Layer 6 of a small transformer language model trained on English Wikipedia (14 layers, counted from 0, width 64).
Take only the direct path to the model's output, skipping the later layers: a vector added to the residual stream pushes a token's score in proportion to its dot product with that token's output vector.

Output vectors of the tokens that the questions are about. A number n stands for (n - 500) times 0.006.
"DST": 193 686 270 148 979 661 439 359 634 681 296 443 299 281 436 426 923 530 517 729 500 623 541 932 474 389 848 588 403 520 159 346 808 450 154 440 349 718 238 672 821 374 519 681 273 414 534 540 27 614 300 660 555 304 415 156 788 355 418 295 697 429 683 369
" |": 478 539 644 495 454 436 494 550 560 567 379 646 480 571 492 494 410 428 467 389 468 488 627 430 484 589 436 490 504 491 363 579 610 464 454 476 515 345 548 466 447 554 531 388 540 419 345 457 584 491 471 508 465 466 461 619 504 506 407 501 474 418 426 343
" friends": 474 837 356 370 638 588 516 373 427 579 278 499 405 427 454 602 787 553 366 552 460 560 439 735 344 431 550 724 363 461 331 264 657 680 355 502 415 543 342 402 628 419 440 590 345 427 493 642 420 397 577 479 657 444 479 363 583 443 440 419 543 562 523 519
"appa": 424 622 447 529 661 615 465 419 445 551 389 599 333 449 405 577 802 497 535 585 465 520 421 577 334 458 744 533 404 468 310 414 700 542 315 385 461 540 518 512 629 485 496 571 400 352 513 526 355 611 422 621 517 313 446 225 658 448 289 471 658 618 639 573
"]}": 528 722 530 455 520 704 598 547 567 650 562 647 408 426 466 436 837 500 550 706 464 562 518 782 336 544 638 539 266 501 283 225 695 788 375 470 433 614 250 375 761 373 592 536 392 182 534 619 498 668 530 483 655 166 543 200 756 438 420 381 477 332 696 422
"ock": 433 646 422 541 677 619 546 428 593 584 400 527 351 467 427 552 738 394 496 548 414 516 390 487 340 570 574 538 447 492 419 426 633 630 324 491 457 539 476 437 666 402 456 616 390 494 400 448 389 640 431 493 534 412 267 318 588 589 472 373 470 466 640 589
"hail": 375 714 210 402 819 556 585 334 467 714 363 453 307 451 304 646 803 443 397 519 514 604 494 790 244 404 853 641 427 479 269 236 713 676 297 455 455 605 371 501 788 497 588 623 309 484 546 528 391 310 599 590 589 448 428 350 657 581 372 361 483 352 730 529
" votes": 327 728 432 368 540 501 553 297 478 578 458 466 378 416 223 491 745 443 474 603 555 458 531 725 445 503 546 662 346 541 207 386 652 392 419 319 466 673 454 457 587 449 577 610 469 336 498 638 458 463 390 626 609 319 493 466 654 560 327 500 455 454 521 516
" Native": 323 561 488 399 556 537 557 408 342 620 440 526 405 371 290 612 708 446 447 628 350 547 496 674 434 507 614 600 469 541 276 441 562 482 421 455 428 713 333 479 693 397 610 621 489 476 453 537 336 625 465 621 434 414 358 498 612 420 409 422 554 453 595 464
"ible": 459 670 216 532 554 461 503 295 436 487 749 490 390 441 339 585 785 525 468 589 475 462 584 738 565 556 758 466 440 553 364 481 575 689 291 430 422 549 375 500 731 424 652 546 625 330 392 509 382 442 394 614 559 194 502 339 658 424 373 461 437 600 675 465
"ug": 474 553 441 523 534 486 524 550 647 517 680 412 479 472 513 424 798 561 511 468 436 576 466 619 421 530 684 634 371 479 296 435 651 524 373 311 478 603 376 513 675 286 423 574 437 530 495 492 397 476 532 646 591 533 439 203 675 495 457 455 575 452 556 544
"ping": 713 758 455 490 535 648 680 417 350 555 429 432 305 437 422 541 775 452 432 506 584 454 703 563 310 481 519 659 323 619 502 409 570 468 387 471 460 530 344 565 668 553 423 647 374 469 493 620 464 597 433 673 682 451 412 228 623 663 317 396 662 451 659 647
"aria": 419 658 415 424 616 598 595 451 567 472 452 461 263 504 459 518 787 501 464 470 408 658 361 581 507 388 615 618 483 470 420 481 489 493 308 508 476 624 331 558 621 520 515 632 393 343 532 487 350 521 438 669 573 267 503 347 698 508 242 380 394 620 624 384
",": 575 348 639 473 473 448 370 551 511 413 500 509 576 501 668 436 485 368 537 540 499 528 500 488 494 502 325 434 590 558 629 572 507 402 470 557 546 432 531 551 510 436 650 423 601 490 545 598 561 407 615 575 541 509 372 566 431 488 545 526 485 604 434 346
" Fame": 647 799 460 219 593 608 616 368 505 566 335 482 272 342 491 389 682 364 374 472 388 463 335 876 423 291 632 707 469 502 110 316 560 718 407 424 342 659 328 406 688 374 465 595 566 437 600 543 226 443 434 558 614 493 347 268 654 375 361 483 445 533 634 584

Output weights of attention head 1. The head adds the sum of these rows, row i times number i of z. A number n stands for (n - 500) times 0.0032.
o0: 532 354 262 617 389 619 884 773 427 620 499 614 572 454 216 705 242 540 509 601 547 581 494 448 495 411 577 611 353 559 548 460 575 454 661 322 652 612 388 279 420 216 425 414 468 630 530 580 300 433 589 426 444 637 558 805 417 308 345 466 157 402 397 450
o1: 548 397 525 611 431 539 556 631 423 518 726 442 458 544 659 419 747 372 501 473 588 539 632 396 691 416 694 586 431 534 585 500 591 491 400 771 611 539 536 482 624 536 383 564 576 578 432 400 336 634 503 597 395 397 493 339 515 469 344 581 579 336 486 520
o2: 579 719 504 459 237 451 241 425 641 482 470 481 421 365 505 621 395 505 688 421 449 322 586 628 681 248 604 656 581 589 499 552 616 416 502 478 589 424 523 637 558 478 516 402 611 239 647 552 685 824 377 550 538 414 438 548 410 559 233 532 574 431 434 415
o3: 544 728 496 434 559 453 376 474 469 474 483 806 614 540 410 885 449 604 636 539 603 374 364 560 548 533 458 373 635 610 520 674 443 286 551 385 500 529 570 230 573 793 605 701 171 627 472 563 506 260 455 518 556 494 643 617 560 293 400 444 492 427 486 515
o4: 314 710 640 248 544 367 376 583 619 469 644 428 349 729 345 806 488 505 593 780 521 166 596 421 558 532 619 388 506 371 536 390 602 792 743 593 266 470 628 445 570 504 612 439 379 465 363 371 542 660 537 443 602 411 581 489 593 467 378 401 422 786 533 588
o5: 454 340 544 380 489 620 570 502 546 457 528 682 451 549 444 457 520 503 565 685 428 747 566 340 678 489 727 248 566 472 497 260 407 660 647 324 518 277 352 617 521 518 358 606 520 642 607 194 649 820 410 537 889 571 180 603 385 361 648 614 618 456 624 477
o6: 376 625 479 512 778 387 545 649 345 397 204 391 521 686 748 558 557 415 447 603 445 391 532 402 495 609 619 682 534 439 967 404 350 539 307 492 498 540 177 510 585 573 357 509 561 503 557 595 558 365 390 405 472 434 600 706 372 489 471 602 389 393 747 387
o7: 297 305 608 242 596 559 510 517 435 479 667 502 649 557 367 442 332 508 643 428 573 702 604 811 476 699 646 490 556 529 577 615 508 309 529 469 312 386 496 362 394 567 450 404 712 286 350 401 589 629 581 532 391 448 480 431 646 588 606 561 420 179 567 495
o8: 238 437 672 362 389 326 448 200 324 622 363 461 389 493 588 619 555 425 447 486 685 543 380 342 471 591 292 393 319 249 683 371 633 343 468 645 518 528 423 360 592 486 756 564 341 355 334 477 621 747 557 551 285 278 622 433 254 350 427 445 586 504 712 490
o9: 433 341 384 579 637 529 150 453 375 553 327 474 536 571 689 632 519 438 416 637 443 892 325 439 549 601 642 428 539 603 474 470 518 698 444 516 572 560 459 517 598 216 459 619 528 373 283 301 678 460 706 398 368 436 643 504 274 672 528 358 227 561 631 462
o10: 512 542 339 564 357 606 353 290 284 456 365 406 378 348 429 349 464 419 619 479 397 630 530 589 394 672 333 471 692 491 183 594 529 563 482 352 490 698 589 614 366 522 595 379 518 302 477 675 528 383 462 400 377 521 473 416 520 457 483 401 561 463 454 666
o11: 556 588 311 636 239 594 300 443 346 428 249 545 668 578 381 633 418 381 406 422 641 331 509 760 599 415 557 352 599 425 390 519 593 378 200 281 440 467 630 376 686 553 708 611 652 577 452 431 268 700 410 786 451 490 657 803 457 370 499 579 399 618 552 636
o12: 457 262 592 313 594 457 601 493 526 431 728 641 384 457 584 309 702 462 446 465 598 582 336 496 637 587 470 206 545 512 261 585 442 400 559 463 588 643 325 489 626 839 586 443 551 733 362 279 632 562 476 679 669 554 494 651 536 314 698 568 641 401 595 665
o13: 337 574 589 416 536 632 643 418 270 398 753 646 397 488 579 737 663 613 465 460 623 335 480 479 624 509 453 644 423 678 451 469 473 536 519 163 429 354 598 505 672 262 425 499 554 510 385 342 588 600 515 255 577 788 353 489 490 514 334 367 452 526 624 392
o14: 78 463 481 371 650 572 718 567 427 435 588 588 465 332 502 442 510 522 584 413 490 486 501 404 245 528 258 506 408 544 531 419 373 550 427 362 547 544 636 721 489 480 417 449 475 350 457 308 406 353 586 455 390 452 410 576 365 390 368 609 492 629 742 661
o15: 283 556 559 443 170 609 217 447 191 601 566 405 565 693 249 154 936 443 614 459 455 492 459 527 456 515 214 541 420 443 669 333 370 428 449 435 453 263 468 156 474 352 466 695 340 693 413 526 288 595 448 513 499 535 306 421 581 363 496 634 493 534 327 720
o16: 547 972 503 519 592 597 596 386 304 375 695 427 719 444 658 307 376 510 533 561 616 641 490 528 524 601 841 323 691 171 581 653 253 329 545 617 507 703 452 530 339 553 567 567 231 242 597 575 488 500 516 430 403 607 721 543 601 493 559 630 781 533 536 307
o17: 128 545 595 391 561 491 494 612 417 428 663 457 624 371 495 282 411 390 409 420 406 310 479 827 288 548 379 630 621 542 741 555 461 359 637 505 513 587 476 674 598 429 267 124 454 695 315 559 399 257 458 582 366 576 412 544 632 536 475 469 595 571 609 619
o18: 462 643 384 504 256 404 497 530 510 587 485 556 260 547 474 231 598 274 366 549 568 376 442 641 501 608 549 570 482 416 708 345 514 517 675 758 552 448 358 754 649 583 769 463 273 524 544 511 428 473 404 468 690 654 442 582 337 554 514 395 438 353 464 415
o19: 661 531 531 454 726 581 299 692 426 348 381 491 620 492 389 393 421 649 490 663 494 531 351 371 496 375 239 588 454 647 366 497 421 332 324 599 450 529 242 489 486 522 257 601 315 465 368 520 432 150 590 687 705 562 288 518 546 464 390 459 632 176 457 538
o20: 330 357 636 442 394 496 372 370 471 386 533 247 631 545 528 567 352 433 649 475 334 291 370 428 656 779 550 611 667 501 327 613 464 490 484 403 725 832 31 427 534 293 518 484 536 575 459 533 440 658 492 774 521 368 244 568 509 461 237 473 448 198 452 339
o21: 383 405 467 342 631 340 650 520 538 518 691 571 578 249 298 661 441 614 673 387 583 672 565 609 418 204 427 444 291 410 590 487 528 402 124 873 570 538 408 461 433 521 692 561 456 123 551 631 472 720 586 564 423 544 415 643 483 434 231 521 387 559 467 242
o22: 695 571 311 364 516 499 409 609 441 448 587 458 395 446 356 442 180 379 553 613 486 154 432 747 549 424 597 384 455 731 658 539 669 637 559 657 617 323 604 574 452 407 383 527 433 365 389 496 566 470 600 641 667 572 658 564 497 601 609 161 565 344 305 744
o23: 376 697 364 376 555 435 586 407 557 558 347 374 540 351 409 642 632 462 458 455 654 299 442 434 547 477 453 465 314 405 698 766 387 386 407 390 605 204 219 474 655 410 389 323 619 466 752 281 563 250 381 625 716 344 680 420 322 600 706 569 437 232 528 450
o24: 448 411 625 649 282 729 723 569 284 367 458 359 574 539 328 531 305 372 282 527 594 505 385 465 664 296 637 654 633 570 557 515 706 563 396 701 420 406 563 648 269 552 222 694 314 476 627 283 465 403 648 581 404 281 352 445 554 437 535 622 653 753 331 404
o25: 642 524 338 483 342 402 600 451 724 372 265 672 404 546 163 334 302 656 570 387 249 593 354 347 630 725 569 423 220 402 673 434 420 463 278 585 458 819 486 566 614 681 455 474 501 460 474 296 321 539 479 542 604 449 442 393 591 420 486 598 324 568 538 404
o26: 426 434 519 586 546 383 591 407 691 625 631 515 522 306 516 944 720 646 585 318 381 352 477 463 473 449 481 389 539 422 365 670 632 621 456 493 600 508 496 388 610 633 533 507 404 712 692 602 575 344 317 560 422 224 582 279 602 537 591 447 506 590 413 626
o27: 568 248 544 493 702 548 395 727 574 355 384 298 469 485 381 469 353 538 417 477 391 597 626 633 648 398 543 454 253 250 657 224 557 371 482 452 434 561 502 464 532 517 381 387 683 537 232 713 548 627 530 468 479 482 725 478 541 479 526 407 560 527 407 712
o28: 316 247 632 321 260 489 538 291 688 387 315 149 448 564 404 729 488 411 627 515 630 647 390 663 723 478 304 713 510 560 406 571 667 300 386 610 486 491 559 455 262 613 559 514 427 321 483 410 726 309 606 442 555 384 672 447 534 494 548 526 502 439 412 598
o29: 627 614 305 467 342 403 562 228 298 589 433 469 362 416 578 486 467 539 613 475 481 672 638 486 373 497 354 487 418 569 551 264 456 430 673 608 486 364 522 375 325 491 636 521 320 635 610 668 607 451 493 311 568 552 478 688 427 457 597 593 682 226 532 541
o30: 511 252 369 522 548 531 383 395 488 644 611 517 606 258 621 710 566 510 460 439 444 524 703 452 365 224 302 390 504 517 319 354 621 597 412 557 577 393 356 557 628 414 627 551 598 890 520 336 183 476 553 763 634 438 483 651 482 586 390 480 565 295 657 654
o31: 342 356 548 559 611 554 659 549 392 444 604 428 436 483 503 663 707 423 395 440 661 471 526 543 663 497 690 559 587 423 391 458 564 545 512 702 466 766 279 618 681 542 597 547 321 644 492 475 488 447 406 411 458 479 492 496 589 552 508 338 284 208 418 619

Each question shows a token from some text and the vector z that the head gathered there. A number n stands for (n - 500) times 0.02.

"2": 467 578 530 566 596 392 551 604 663 520 499 625 508 558 483 505 386 533 577 445 545 525 518 536 418 637 512 529 536 493 512 598
Which of these tokens does it push up most? "ible"

",": 428 484 524 462 483 489 569 537 514 503 495 482 489 435 476 523 411 521 561 500 490 523 527 463 505 427 429 521 514 520 502 447
Which three tokens does it push up most, strongest first? ",", " |", "ping"

" other": 660 558 432 477 571 566 508 620 641 654 475 702 504 563 404 562 704 625 617 403 605 680 569 371 505 431 372 474 419 535 471 638
Which of these tokens does it push up most? " Native"

"sh": 485 613 470 623 435 484 488 553 599 386 501 591 583 419 400 467 342 390 391 469 509 458 466 464 488 488 635 610 475 575 602 536
Which of these tokens does it push down most? " friends"

" in": 489 500 444 476 500 449 507 488 471 472 499 510 429 482 525 534 397 458 538 534 471 492 480 476 502 470 460 549 481 460 476 458
Which of these tokens does it push up most? " friends"

".": 483 475 512 550 480 539 506 509 483 558 465 528 404 525 446 476 416 507 540 511 507 535 450 491 492 491 472 480 389 497 445 486
Which of these tokens does it push down most? " votes"

" |": 515 490 490 502 485 468 498 521 528 470 474 493 480 532 485 504 466 432 521 488 490 522 482 484 497 523 484 527 472 548 502 509
Which two tokens does it push up most, strongest first? "]}", "ping"

" –": 468 481 476 478 525 480 537 485 486 509 489 480 475 482 512 510 445 471 567 492 495 495 473 508 518 504 492 492 483 508 517 536
Which of these tokens does it push down most? " |"

"7": 470 512 475 557 532 488 568 622 555 456 500 498 518 483 443 511 427 524 556 494 522 487 498 459 498 520 477 520 521 569 476 466
Which three tokens does it push up most, strongest first? " |", ",", " votes"

"For": 502 497 472 487 488 447 491 500 470 481 497 498 451 507 512 522 437 462 549 503 482 485 479 490 516 508 492 513 468 499 521 526
Which of these tokens does it push down most? ","

"4": 553 465 499 482 527 466 467 460 589 434 469 524 490 511 451 518 476 380 525 474 473 582 493 448 448 567 473 567 433 593 500 492
Which of these tokens does it push down most? "ug"